Layer 2 of a small transformer language model trained on English Wikipedia (22 layers, counted from 0, width 64).
A neuron's activation on a vector x is SiLU(gate . x) times (in . x), where the dot is the dot product.

Input weights of the MLP neurons that the questions are about. A number n stands for (n - 128) times 0.0063.
n13 gate: 178, 155, 138, 70, 132, 132, 84, 117, 80, 129, 112, 190, 147, 145, 112, 176, 135, 118, 160, 151, 170, 156, 150, 176, 134, 147, 99, 126, 180, 117, 121, 170, 102, 112, 88, 105, 107, 135, 53, 111, 95, 151, 173, 115, 111, 76, 179, 116, 105, 132, 104, 83, 126, 138, 158, 201, 120, 108, 135, 112, 155, 141, 137, 165
n23 gate: 138, 82, 83, 86, 140, 209, 51, 179, 121, 118, 122, 63, 169, 149, 100, 144, 97, 133, 95, 36, 25, 182, 185, 152, 124, 148, 153, 119, 131, 52, 79, 83, 152, 133, 156, 105, 112, 144, 99, 163, 139, 91, 143, 209, 156, 71, 95, 95, 159, 149, 128, 143, 127, 125, 111, 161, 57, 200, 168, 162, 113, 151, 158, 151
n25 gate: 159, 162, 93, 106, 119, 118, 180, 134, 145, 111, 118, 173, 178, 173, 117, 163, 135, 146, 122, 139, 108, 147, 103, 164, 106, 118, 142, 119, 96, 113, 146, 118, 151, 84, 129, 138, 220, 187, 128, 125, 124, 103, 116, 103, 151, 165, 121, 106, 164, 139, 119, 156, 118, 153, 110, 152, 85, 170, 99, 143, 127, 114, 142, 155
n29 gate: 123, 136, 160, 106, 85, 88, 122, 100, 97, 107, 160, 129, 140, 155, 115, 197, 64, 176, 149, 144, 121, 138, 145, 128, 74, 96, 109, 162, 128, 91, 120, 141, 132, 104, 102, 175, 73, 138, 151, 130, 100, 185, 217, 95, 94, 91, 168, 84, 125, 49, 113, 153, 190, 114, 182, 143, 152, 198, 137, 151, 165, 139, 221, 109
n41 gate: 141, 194, 111, 152, 165, 150, 132, 93, 150, 154, 119, 197, 103, 136, 112, 183, 118, 129, 183, 107, 181, 193, 133, 75, 128, 73, 126, 87, 95, 149, 33, 106, 170, 121, 158, 183, 162, 117, 103, 118, 123, 94, 142, 150, 203, 134, 147, 153, 114, 111, 185, 129, 108, 90, 172, 96, 100, 83, 168, 152, 170, 101, 131, 125
n51 gate: 172, 121, 63, 95, 128, 188, 127, 122, 106, 96, 106, 137, 137, 148, 167, 110, 161, 141, 126, 140, 94, 156, 139, 145, 167, 137, 133, 149, 131, 119, 143, 133, 126, 81, 174, 121, 171, 140, 130, 123, 173, 123, 122, 119, 105, 166, 97, 96, 162, 151, 143, 167, 180, 83, 126, 114, 105, 177, 112, 112, 112, 75, 78, 114
n104 gate: 67, 126, 73, 48, 112, 114, 67, 177, 54, 94, 149, 136, 124, 159, 102, 87, 127, 93, 202, 135, 161, 158, 64, 153, 127, 120, 108, 112, 177, 84, 146, 203, 199, 113, 144, 140, 163, 126, 140, 113, 79, 122, 130, 126, 179, 92, 53, 138, 86, 126, 115, 145, 177, 137, 173, 70, 89, 114, 100, 94, 168, 58, 150, 100
n172 gate: 96, 96, 99, 58, 96, 117, 159, 114, 119, 106, 174, 185, 98, 107, 69, 165, 150, 98, 176, 171, 85, 196, 188, 76, 140, 163, 208, 161, 197, 88, 74, 182, 151, 147, 157, 141, 204, 168, 152, 197, 146, 134, 137, 89, 139, 136, 128, 104, 122, 153, 120, 98, 144, 159, 134, 153, 127, 96, 144, 168, 87, 141, 61, 82
n178 gate: 133, 108, 134, 155, 145, 100, 127, 137, 126, 121, 123, 41, 163, 81, 151, 115, 179, 80, 250, 122, 112, 135, 141, 75, 132, 111, 146, 98, 153, 77, 218, 115, 111, 100, 225, 51, 181, 124, 151, 180, 157, 68, 175, 95, 119, 122, 136, 129, 100, 90, 159, 123, 129, 87, 74, 138, 133, 88, 152, 127, 129, 113, 138, 123
n187 gate: 191, 178, 132, 120, 150, 158, 141, 118, 156, 133, 101, 94, 137, 118, 104, 135, 112, 165, 148, 108, 86, 151, 122, 126, 129, 141, 120, 169, 151, 91, 114, 99, 134, 70, 77, 111, 189, 166, 158, 166, 135, 156, 117, 63, 88, 111, 175, 147, 153, 90, 106, 152, 96, 137, 129, 89, 147, 135, 92, 152, 76, 142, 153, 108
n223 gate: 205, 183, 106, 126, 78, 81, 95, 88, 166, 76, 167, 73, 156, 111, 168, 148, 159, 111, 164, 93, 151, 161, 161, 89, 85, 119, 99, 167, 126, 183, 143, 133, 113, 137, 160, 86, 173, 122, 126, 147, 111, 158, 92, 46, 27, 94, 155, 131, 173, 152, 145, 123, 60, 188, 119, 164, 74, 216, 116, 180, 117, 105, 144, 143
n303 gate: 147, 110, 176, 101, 232, 125, 127, 188, 151, 86, 104, 209, 108, 73, 124, 120, 149, 142, 105, 96, 73, 158, 89, 105, 151, 154, 116, 175, 153, 120, 168, 111, 130, 157, 120, 119, 97, 153, 84, 153, 164, 99, 116, 139, 101, 153, 141, 157, 190, 73, 105, 105, 192, 215, 172, 89, 122, 92, 169, 101, 111, 102, 139, 117
n347 gate: 157, 171, 88, 64, 201, 113, 109, 178, 124, 101, 40, 133, 152, 110, 87, 95, 139, 125, 223, 101, 108, 131, 158, 114, 95, 130, 83, 92, 131, 199, 165, 157, 59, 130, 124, 153, 136, 134, 34, 110, 109, 143, 101, 139, 116, 90, 121, 115, 124, 161, 132, 100, 73, 144, 180, 188, 82, 127, 85, 86, 159, 137, 89, 153
n13 in: 147, 133, 166, 82, 143, 129, 77, 79, 71, 111, 111, 159, 150, 127, 113, 146, 124, 121, 132, 137, 146, 141, 117, 165, 133, 151, 100, 130, 171, 153, 120, 132, 104, 145, 97, 91, 133, 120, 64, 113, 106, 134, 172, 101, 105, 78, 199, 110, 98, 71, 94, 116, 117, 122, 118, 188, 122, 110, 120, 152, 154, 133, 147, 174
n23 in: 93, 114, 119, 188, 111, 148, 200, 149, 123, 176, 183, 148, 122, 128, 182, 120, 125, 200, 209, 122, 140, 109, 106, 115, 132, 73, 161, 100, 139, 156, 146, 106, 124, 125, 78, 164, 138, 49, 158, 47, 52, 75, 130, 81, 125, 108, 154, 159, 83, 98, 162, 130, 146, 158, 184, 115, 147, 45, 95, 133, 125, 71, 201, 105
n25 in: 108, 141, 145, 70, 132, 134, 200, 132, 170, 116, 148, 131, 152, 132, 130, 155, 152, 92, 109, 122, 114, 157, 122, 153, 160, 161, 119, 100, 100, 95, 118, 120, 156, 91, 123, 112, 201, 146, 132, 159, 133, 86, 118, 119, 131, 149, 141, 116, 149, 127, 137, 150, 104, 127, 89, 175, 89, 133, 77, 132, 103, 130, 155, 102
n29 in: 122, 131, 169, 103, 70, 106, 91, 89, 98, 115, 150, 129, 133, 189, 116, 180, 62, 142, 120, 132, 99, 171, 137, 135, 76, 107, 108, 133, 125, 115, 116, 138, 126, 113, 94, 186, 44, 124, 159, 113, 106, 181, 214, 90, 83, 71, 162, 81, 104, 67, 136, 165, 202, 132, 185, 125, 142, 204, 139, 173, 146, 130, 226, 127
n41 in: 151, 187, 96, 135, 208, 121, 135, 68, 142, 164, 160, 166, 101, 163, 108, 184, 107, 150, 160, 116, 191, 195, 142, 103, 145, 81, 140, 85, 71, 154, 8, 105, 166, 157, 169, 177, 175, 121, 126, 131, 147, 127, 145, 158, 196, 151, 123, 137, 106, 110, 153, 160, 119, 95, 187, 84, 71, 94, 162, 155, 168, 72, 126, 150
n51 in: 151, 134, 86, 85, 134, 208, 126, 134, 118, 82, 141, 119, 143, 134, 196, 126, 120, 137, 122, 165, 97, 159, 130, 133, 167, 119, 149, 138, 149, 136, 151, 163, 155, 124, 171, 128, 172, 149, 161, 119, 163, 100, 162, 133, 109, 180, 156, 67, 101, 134, 158, 182, 187, 110, 141, 88, 104, 166, 113, 171, 136, 60, 94, 127
n104 in: 52, 117, 75, 96, 158, 89, 88, 187, 101, 54, 157, 180, 89, 119, 134, 61, 149, 125, 206, 130, 155, 166, 43, 157, 132, 99, 110, 133, 188, 98, 122, 174, 175, 119, 155, 133, 152, 137, 136, 140, 73, 135, 133, 107, 173, 123, 94, 142, 71, 111, 128, 153, 173, 175, 134, 113, 138, 163, 113, 121, 168, 77, 173, 92
n172 in: 127, 77, 145, 169, 87, 81, 119, 130, 151, 168, 132, 123, 82, 75, 148, 79, 174, 110, 154, 148, 132, 94, 113, 134, 102, 129, 155, 170, 148, 49, 214, 130, 124, 82, 181, 116, 135, 121, 119, 194, 148, 176, 85, 130, 136, 147, 114, 48, 128, 135, 151, 169, 65, 173, 170, 161, 79, 152, 116, 105, 96, 100, 89, 83
n178 in: 115, 95, 196, 48, 190, 109, 133, 126, 154, 139, 148, 71, 142, 90, 96, 143, 162, 106, 175, 127, 148, 111, 139, 65, 123, 107, 108, 146, 172, 109, 173, 159, 116, 80, 173, 90, 126, 170, 142, 155, 167, 168, 156, 71, 110, 120, 73, 119, 137, 120, 145, 129, 157, 89, 80, 114, 142, 129, 171, 109, 103, 103, 106, 123
n187 in: 189, 176, 153, 145, 182, 96, 144, 107, 169, 85, 107, 97, 180, 112, 125, 185, 132, 127, 137, 139, 91, 151, 154, 130, 120, 135, 171, 180, 154, 91, 139, 97, 119, 116, 136, 80, 241, 185, 125, 146, 117, 148, 106, 88, 80, 102, 138, 126, 143, 92, 99, 167, 132, 121, 114, 106, 160, 126, 133, 171, 68, 131, 160, 94
n223 in: 90, 138, 156, 117, 147, 107, 121, 178, 71, 176, 148, 132, 127, 78, 132, 124, 99, 156, 100, 207, 97, 75, 130, 175, 96, 75, 150, 73, 117, 142, 119, 85, 116, 141, 139, 162, 114, 114, 151, 66, 95, 141, 82, 117, 112, 140, 58, 122, 101, 169, 97, 146, 181, 97, 193, 81, 144, 97, 148, 62, 172, 161, 133, 180
n303 in: 168, 135, 187, 134, 232, 134, 76, 168, 152, 93, 114, 169, 121, 104, 122, 57, 178, 139, 116, 120, 49, 160, 108, 90, 131, 143, 74, 150, 97, 137, 161, 146, 168, 135, 154, 161, 101, 194, 61, 131, 113, 96, 162, 199, 108, 149, 162, 164, 125, 71, 104, 120, 138, 161, 187, 97, 76, 98, 91, 105, 101, 69, 128, 78
n347 in: 144, 180, 125, 94, 178, 113, 85, 163, 126, 134, 51, 76, 131, 137, 56, 110, 102, 131, 177, 126, 132, 135, 146, 86, 117, 123, 112, 86, 136, 146, 171, 122, 82, 144, 116, 119, 161, 141, 100, 94, 88, 143, 105, 152, 133, 103, 128, 110, 122, 152, 141, 103, 91, 122, 160, 166, 85, 74, 90, 135, 155, 165, 75, 166

Each question shows a token from some text and the vector x that enters the MLP there. A number n stands for (n - 128) times 0.0082.

"ating ": 130, 139, 136, 142, 138, 117, 85, 134, 143, 127, 123, 136, 137, 124, 124, 132, 140, 127, 106, 143, 128, 110, 149, 112, 137, 89, 154, 108, 77, 122, 125, 140, 174, 140, 145, 155, 146, 123, 131, 122, 89, 118, 123, 142, 130, 125, 126, 106, 119, 141, 128, 115, 146, 119, 142, 129, 125, 139, 102, 144, 121, 138, 102, 114
Which neuron lights up most? n41

"Child": 141, 110, 147, 111, 137, 142, 152, 130, 117, 127, 129, 119, 111, 128, 113, 155, 149, 136, 115, 159, 125, 135, 127, 118, 129, 155, 139, 150, 84, 132, 98, 135, 165, 129, 135, 143, 137, 135, 99, 132, 159, 130, 125, 107, 134, 101, 106, 131, 145, 135, 128, 120, 157, 127, 80, 133, 121, 111, 93, 135, 121, 131, 122, 128
Which neuron lights up most? n25

"om": 122, 111, 134, 114, 132, 120, 122, 126, 101, 126, 124, 137, 163, 120, 126, 123, 147, 135, 118, 121, 140, 134, 150, 123, 143, 107, 136, 134, 110, 133, 154, 133, 66, 119, 141, 117, 117, 109, 155, 131, 154, 121, 131, 175, 115, 137, 142, 127, 81, 139, 129, 112, 127, 114, 124, 116, 118, 115, 134, 136, 106, 132, 113, 107
The two highest activations, in order: n178, n104

"L": 116, 116, 141, 110, 118, 112, 123, 112, 129, 130, 119, 130, 116, 131, 118, 130, 123, 119, 129, 130, 124, 117, 136, 145, 156, 129, 136, 127, 133, 136, 125, 128, 123, 112, 144, 103, 127, 110, 136, 128, 120, 117, 113, 155, 132, 138, 132, 90, 125, 128, 128, 115, 114, 114, 149, 107, 136, 121, 77, 168, 147, 135, 105, 142
Which neuron lights up most? n303

"in ": 129, 124, 133, 116, 121, 107, 128, 122, 149, 117, 122, 109, 131, 132, 122, 124, 123, 126, 113, 157, 121, 123, 148, 104, 114, 103, 132, 115, 116, 151, 110, 132, 126, 133, 115, 129, 128, 112, 147, 137, 75, 124, 132, 150, 117, 131, 109, 133, 123, 133, 129, 99, 158, 109, 98, 122, 141, 131, 101, 138, 141, 127, 110, 129
The three highest activations, in order: n303, n13, n187

"ality ": 122, 149, 145, 147, 121, 107, 77, 128, 81, 112, 123, 130, 141, 136, 130, 126, 137, 130, 129, 157, 134, 133, 147, 127, 117, 95, 138, 116, 98, 122, 109, 118, 123, 130, 131, 105, 141, 112, 118, 138, 101, 131, 131, 141, 131, 116, 126, 103, 125, 121, 128, 123, 155, 118, 125, 135, 107, 145, 84, 143, 130, 166, 130, 132
The two highest activations, in order: n29, n13

"it ": 136, 155, 137, 129, 117, 127, 104, 138, 114, 122, 146, 119, 161, 128, 133, 129, 145, 134, 130, 130, 125, 138, 169, 112, 103, 116, 146, 101, 111, 143, 117, 125, 133, 147, 133, 130, 138, 125, 140, 85, 89, 120, 130, 113, 143, 125, 129, 108, 108, 121, 128, 135, 164, 124, 112, 136, 124, 119, 106, 120, 107, 163, 119, 151
The most active neuron and its activation: n223, at about 0.055

"x": 145, 140, 146, 135, 123, 107, 111, 109, 86, 130, 158, 131, 159, 114, 130, 123, 139, 140, 126, 125, 129, 137, 138, 139, 121, 108, 149, 151, 123, 106, 150, 144, 56, 111, 138, 123, 118, 135, 147, 140, 145, 121, 123, 104, 133, 117, 129, 123, 122, 114, 128, 128, 135, 118, 139, 126, 108, 138, 108, 129, 133, 119, 93, 129
The most active neuron and its activation: n178, at about 0.088

"ce ": 133, 153, 141, 143, 132, 133, 89, 122, 116, 131, 145, 136, 147, 115, 136, 150, 143, 136, 118, 132, 126, 117, 158, 126, 87, 97, 132, 138, 114, 144, 130, 135, 150, 124, 150, 135, 122, 124, 140, 84, 103, 132, 136, 115, 96, 117, 118, 98, 100, 130, 128, 115, 139, 121, 121, 143, 124, 127, 99, 142, 149, 143, 104, 130
The most active neuron and its activation: n223, at about 0.17

"and ": 126, 125, 137, 142, 110, 120, 103, 109, 139, 125, 124, 137, 145, 144, 121, 133, 120, 129, 129, 100, 138, 130, 145, 134, 101, 114, 139, 110, 94, 141, 121, 144, 101, 123, 126, 124, 126, 144, 115, 131, 61, 124, 128, 143, 129, 133, 122, 122, 88, 139, 129, 138, 162, 113, 107, 127, 131, 134, 119, 141, 140, 149, 103, 133
Which neuron lights up most? n303

"period ": 139, 130, 147, 147, 117, 119, 115, 130, 109, 110, 130, 113, 142, 143, 132, 139, 132, 125, 124, 127, 128, 116, 159, 105, 122, 108, 163, 114, 126, 129, 127, 125, 139, 130, 126, 144, 129, 107, 139, 130, 72, 127, 125, 125, 110, 101, 137, 111, 121, 125, 128, 121, 140, 116, 154, 153, 115, 129, 95, 141, 169, 152, 96, 122
The most active neuron and its activation: n29, at about 0.14

"qu": 132, 143, 142, 121, 113, 124, 127, 114, 147, 122, 130, 113, 146, 123, 134, 147, 157, 119, 135, 77, 146, 136, 138, 128, 132, 123, 137, 152, 127, 144, 138, 137, 85, 117, 142, 115, 124, 157, 163, 149, 141, 117, 124, 153, 135, 155, 127, 137, 111, 121, 128, 123, 141, 122, 128, 117, 130, 142, 105, 127, 119, 126, 115, 116
Which neuron lights up most? n178

"; ": 127, 148, 149, 134, 128, 123, 92, 91, 136, 127, 135, 131, 146, 127, 134, 126, 129, 146, 132, 119, 121, 98, 87, 125, 141, 128, 152, 116, 126, 116, 129, 142, 156, 126, 129, 135, 117, 128, 109, 128, 77, 127, 123, 155, 129, 131, 125, 95, 105, 122, 128, 110, 145, 117, 114, 139, 130, 124, 123, 145, 122, 100, 129, 145
The three highest activations, in order: n104, n13, n29

"198": 140, 136, 134, 146, 132, 123, 149, 126, 90, 122, 132, 106, 68, 128, 132, 113, 149, 132, 132, 121, 137, 95, 176, 134, 135, 150, 121, 131, 94, 128, 144, 138, 143, 129, 142, 117, 136, 134, 148, 133, 116, 111, 124, 155, 131, 151, 115, 69, 130, 131, 128, 118, 142, 120, 127, 123, 130, 109, 135, 158, 122, 124, 120, 129
The two highest activations, in order: n13, n29

"199": 137, 147, 135, 149, 116, 130, 144, 132, 94, 117, 129, 112, 91, 131, 129, 102, 148, 126, 141, 123, 144, 112, 180, 132, 145, 140, 120, 136, 89, 138, 136, 133, 149, 133, 148, 139, 131, 140, 133, 140, 121, 117, 124, 162, 140, 130, 107, 59, 143, 125, 128, 115, 156, 125, 132, 118, 130, 112, 132, 146, 113, 121, 140, 127
The two highest activations, in order: n13, n51

"V": 128, 141, 137, 107, 115, 128, 142, 121, 112, 123, 134, 141, 120, 136, 125, 134, 147, 121, 125, 117, 124, 119, 124, 128, 149, 129, 116, 117, 135, 117, 134, 125, 94, 126, 151, 79, 136, 142, 132, 131, 131, 130, 126, 144, 134, 156, 136, 80, 116, 143, 128, 134, 149, 108, 127, 118, 141, 130, 84, 149, 136, 107, 95, 141
The most active neuron and its activation: n51, at about 0.22

"fl": 129, 115, 146, 149, 119, 97, 126, 148, 112, 102, 129, 147, 155, 141, 125, 119, 138, 118, 126, 101, 123, 127, 126, 137, 137, 143, 152, 151, 118, 142, 136, 124, 91, 115, 131, 122, 130, 111, 126, 132, 185, 126, 134, 146, 141, 115, 95, 147, 129, 118, 128, 115, 113, 130, 136, 117, 117, 132, 108, 112, 124, 133, 90, 134
Which neuron lights up most? n29

"Argent": 144, 135, 136, 116, 127, 148, 116, 123, 134, 119, 125, 126, 107, 120, 133, 111, 142, 123, 119, 140, 113, 123, 167, 134, 128, 137, 146, 145, 141, 175, 122, 110, 110, 131, 139, 97, 122, 118, 126, 156, 139, 121, 139, 139, 138, 150, 103, 68, 166, 137, 128, 102, 137, 111, 155, 129, 97, 129, 136, 114, 134, 127, 114, 134
The most active neuron and its activation: n51, at about 0.13

"being ": 168, 106, 136, 131, 124, 119, 106, 116, 130, 102, 133, 135, 152, 131, 119, 151, 123, 131, 135, 134, 122, 150, 163, 121, 130, 100, 153, 138, 82, 118, 108, 133, 95, 126, 130, 139, 127, 118, 120, 96, 86, 121, 123, 128, 136, 124, 126, 147, 89, 129, 128, 115, 160, 111, 106, 134, 121, 94, 110, 128, 137, 137, 111, 134
Which neuron lights up most? n41

"ur": 130, 135, 157, 145, 118, 129, 120, 133, 150, 133, 128, 117, 146, 126, 130, 141, 127, 132, 114, 115, 127, 110, 159, 125, 119, 132, 151, 100, 108, 153, 118, 121, 79, 117, 126, 143, 127, 110, 155, 159, 179, 133, 132, 150, 122, 133, 138, 149, 117, 136, 128, 97, 163, 126, 172, 116, 123, 117, 114, 140, 92, 128, 113, 124
The most active neuron and its activation: n104, at about 0.24

"nat": 137, 124, 170, 143, 139, 113, 141, 121, 174, 122, 149, 118, 147, 128, 123, 139, 157, 143, 111, 127, 127, 144, 148, 116, 126, 135, 130, 133, 122, 127, 126, 114, 88, 121, 128, 137, 129, 141, 127, 136, 162, 125, 132, 145, 160, 137, 102, 161, 154, 131, 127, 126, 132, 116, 131, 134, 115, 138, 114, 134, 105, 130, 127, 124
The two highest activations, in order: n104, n13

"of ": 120, 118, 145, 126, 124, 126, 139, 146, 174, 123, 131, 137, 134, 122, 114, 120, 139, 128, 113, 151, 139, 110, 161, 121, 123, 124, 129, 109, 107, 143, 122, 140, 118, 144, 123, 150, 143, 104, 135, 130, 66, 129, 127, 146, 141, 130, 128, 141, 79, 136, 129, 121, 148, 104, 84, 124, 134, 125, 105, 140, 115, 139, 135, 128
Which neuron lights up most? n51

"|": 149, 130, 137, 120, 121, 126, 123, 107, 108, 137, 118, 112, 138, 132, 136, 85, 124, 135, 126, 146, 128, 110, 104, 119, 120, 106, 153, 146, 100, 154, 86, 137, 98, 132, 137, 133, 125, 138, 144, 129, 123, 112, 122, 142, 114, 102, 124, 103, 133, 121, 128, 134, 143, 121, 132, 132, 143, 112, 136, 117, 134, 114, 91, 150
The most active neuron and its activation: n25, at about 0.039

"st": 109, 136, 157, 135, 127, 115, 126, 139, 130, 97, 132, 120, 162, 125, 121, 139, 164, 125, 140, 149, 131, 136, 96, 132, 134, 115, 123, 163, 122, 153, 130, 128, 83, 126, 136, 152, 124, 108, 145, 141, 171, 130, 123, 112, 141, 127, 136, 97, 113, 140, 128, 115, 127, 127, 111, 106, 139, 116, 113, 136, 104, 115, 115, 135
Which neuron lights up most? n178

"O": 119, 130, 142, 118, 124, 106, 144, 103, 140, 113, 126, 133, 106, 123, 123, 135, 130, 118, 117, 147, 116, 105, 162, 135, 165, 167, 124, 106, 120, 144, 108, 121, 122, 125, 141, 113, 124, 134, 120, 128, 134, 133, 126, 119, 126, 134, 128, 133, 123, 127, 127, 127, 150, 101, 188, 123, 125, 115, 91, 149, 144, 146, 115, 135
Which neuron lights up most? n104

"K ": 128, 126, 132, 141, 127, 140, 89, 125, 106, 113, 133, 126, 132, 128, 136, 146, 117, 143, 110, 145, 133, 123, 120, 131, 126, 115, 148, 109, 121, 152, 135, 127, 141, 136, 135, 60, 108, 122, 134, 121, 104, 111, 126, 142, 143, 121, 117, 104, 101, 127, 129, 103, 110, 131, 135, 121, 103, 121, 98, 139, 113, 108, 138, 113
The two highest activations, in order: n23, n187

"cre": 123, 138, 141, 143, 153, 131, 141, 121, 104, 112, 133, 124, 123, 119, 116, 140, 160, 121, 123, 125, 121, 139, 94, 123, 131, 135, 134, 159, 129, 183, 117, 115, 107, 116, 133, 128, 125, 126, 125, 138, 160, 134, 124, 116, 107, 163, 114, 97, 126, 114, 128, 130, 141, 121, 135, 126, 116, 100, 122, 145, 80, 127, 99, 125
Which neuron lights up most? n303

"is ": 155, 124, 127, 137, 129, 128, 115, 119, 104, 104, 139, 126, 142, 126, 113, 134, 130, 125, 133, 128, 118, 128, 160, 112, 129, 94, 150, 140, 85, 103, 93, 132, 88, 127, 132, 120, 123, 96, 121, 83, 69, 108, 128, 152, 136, 125, 112, 145, 107, 119, 128, 130, 145, 120, 111, 137, 135, 115, 115, 132, 135, 137, 112, 134
The three highest activations, in order: n23, n41, n172

"| ": 144, 171, 144, 128, 118, 117, 106, 127, 160, 125, 129, 127, 121, 128, 137, 130, 131, 140, 141, 125, 130, 125, 89, 141, 137, 122, 143, 137, 99, 133, 121, 145, 137, 139, 138, 144, 123, 133, 129, 124, 55, 121, 132, 140, 119, 132, 109, 122, 147, 114, 128, 126, 125, 101, 109, 129, 125, 105, 114, 137, 100, 128, 96, 139
Which neuron lights up most? n41

"s ": 127, 169, 154, 151, 135, 133, 106, 116, 108, 124, 134, 121, 147, 120, 130, 144, 132, 133, 122, 149, 126, 143, 148, 102, 107, 106, 125, 143, 119, 147, 124, 149, 140, 132, 139, 107, 123, 105, 140, 110, 52, 114, 127, 132, 134, 129, 139, 137, 128, 128, 128, 123, 128, 123, 140, 132, 136, 127, 98, 140, 150, 142, 120, 135
Which neuron lights up most? n223

"resul": 150, 120, 147, 153, 138, 112, 149, 133, 143, 108, 120, 132, 107, 129, 123, 112, 162, 129, 125, 123, 107, 144, 136, 127, 151, 130, 125, 140, 151, 132, 101, 135, 158, 119, 114, 137, 131, 111, 127, 135, 141, 116, 128, 155, 121, 111, 113, 114, 98, 114, 129, 122, 144, 128, 127, 129, 114, 117, 158, 135, 119, 125, 90, 149
Which neuron lights up most? n303

"- ": 138, 169, 129, 143, 130, 127, 105, 132, 156, 138, 149, 129, 160, 124, 122, 118, 128, 133, 125, 145, 121, 98, 116, 141, 130, 128, 107, 130, 117, 119, 113, 116, 143, 123, 123, 118, 113, 139, 115, 138, 54, 117, 124, 150, 134, 110, 109, 126, 100, 127, 128, 125, 131, 104, 120, 126, 122, 129, 133, 136, 95, 123, 127, 153
Which neuron lights up most? n172

"iti": 132, 139, 140, 150, 128, 129, 125, 132, 153, 109, 136, 124, 118, 120, 127, 152, 144, 132, 108, 129, 121, 118, 129, 125, 124, 150, 132, 122, 128, 134, 92, 123, 68, 129, 133, 124, 116, 140, 135, 149, 180, 144, 140, 156, 120, 117, 132, 89, 140, 130, 128, 133, 143, 116, 127, 119, 117, 92, 145, 131, 94, 120, 121, 127
Which neuron lights up most? n104

"Station ": 158, 118, 145, 130, 134, 112, 109, 161, 124, 114, 120, 117, 146, 115, 143, 145, 139, 134, 126, 146, 141, 110, 156, 131, 107, 115, 132, 127, 121, 157, 153, 130, 164, 140, 142, 109, 133, 128, 110, 108, 88, 131, 121, 105, 118, 108, 124, 78, 149, 133, 128, 109, 138, 130, 109, 123, 118, 122, 110, 117, 126, 127, 153, 121
The most active neuron and its activation: n223, at about 0.14

"17": 132, 113, 145, 145, 137, 129, 127, 131, 62, 130, 128, 105, 143, 132, 139, 117, 136, 124, 130, 112, 137, 134, 150, 159, 155, 145, 120, 100, 121, 110, 158, 144, 136, 124, 129, 153, 144, 125, 142, 128, 111, 125, 128, 126, 120, 120, 111, 101, 151, 122, 128, 125, 166, 109, 155, 118, 118, 115, 130, 140, 128, 129, 105, 146
Which neuron lights up most? n51

")": 151, 160, 146, 145, 146, 121, 163, 122, 110, 142, 133, 106, 142, 131, 139, 136, 126, 149, 126, 145, 132, 136, 112, 155, 107, 133, 147, 122, 109, 129, 101, 138, 84, 132, 131, 92, 128, 135, 130, 137, 110, 111, 125, 139, 115, 124, 137, 115, 111, 114, 128, 158, 139, 129, 119, 122, 130, 125, 110, 114, 111, 111, 130, 140
Which neuron lights up most? n187

"well ": 135, 116, 135, 137, 137, 138, 126, 154, 119, 113, 133, 151, 120, 135, 116, 104, 136, 127, 132, 137, 121, 104, 164, 109, 108, 114, 141, 116, 104, 172, 114, 123, 108, 118, 130, 114, 94, 128, 149, 131, 126, 106, 130, 136, 121, 98, 129, 183, 121, 130, 128, 136, 141, 120, 132, 130, 117, 112, 137, 143, 143, 153, 109, 139
The two highest activations, in order: n25, n187

"how ": 134, 134, 148, 128, 123, 130, 106, 119, 152, 119, 140, 150, 112, 120, 117, 133, 123, 118, 117, 123, 127, 161, 157, 106, 97, 126, 168, 123, 135, 123, 101, 146, 136, 132, 132, 137, 118, 129, 113, 124, 108, 123, 114, 147, 99, 141, 89, 119, 116, 128, 128, 128, 142, 123, 138, 134, 132, 111, 109, 146, 132, 139, 133, 130
Which neuron lights up most? n41

"I ": 127, 141, 134, 125, 119, 138, 98, 98, 111, 114, 121, 142, 126, 128, 115, 172, 139, 138, 122, 166, 122, 133, 140, 124, 110, 132, 137, 126, 98, 133, 127, 129, 106, 147, 121, 80, 127, 137, 135, 87, 106, 117, 122, 126, 135, 120, 118, 94, 116, 125, 128, 124, 134, 131, 155, 127, 119, 114, 117, 140, 96, 151, 105, 149
The most active neuron and its activation: n13, at about 0.12

"ised ": 114, 147, 138, 152, 138, 125, 100, 140, 163, 129, 114, 134, 142, 118, 143, 137, 136, 137, 124, 137, 123, 119, 140, 111, 120, 122, 174, 93, 90, 136, 119, 126, 132, 135, 136, 146, 135, 117, 145, 125, 68, 119, 128, 149, 129, 111, 108, 150, 91, 126, 128, 123, 118, 124, 99, 122, 126, 121, 97, 136, 183, 148, 88, 125
Which neuron lights up most? n41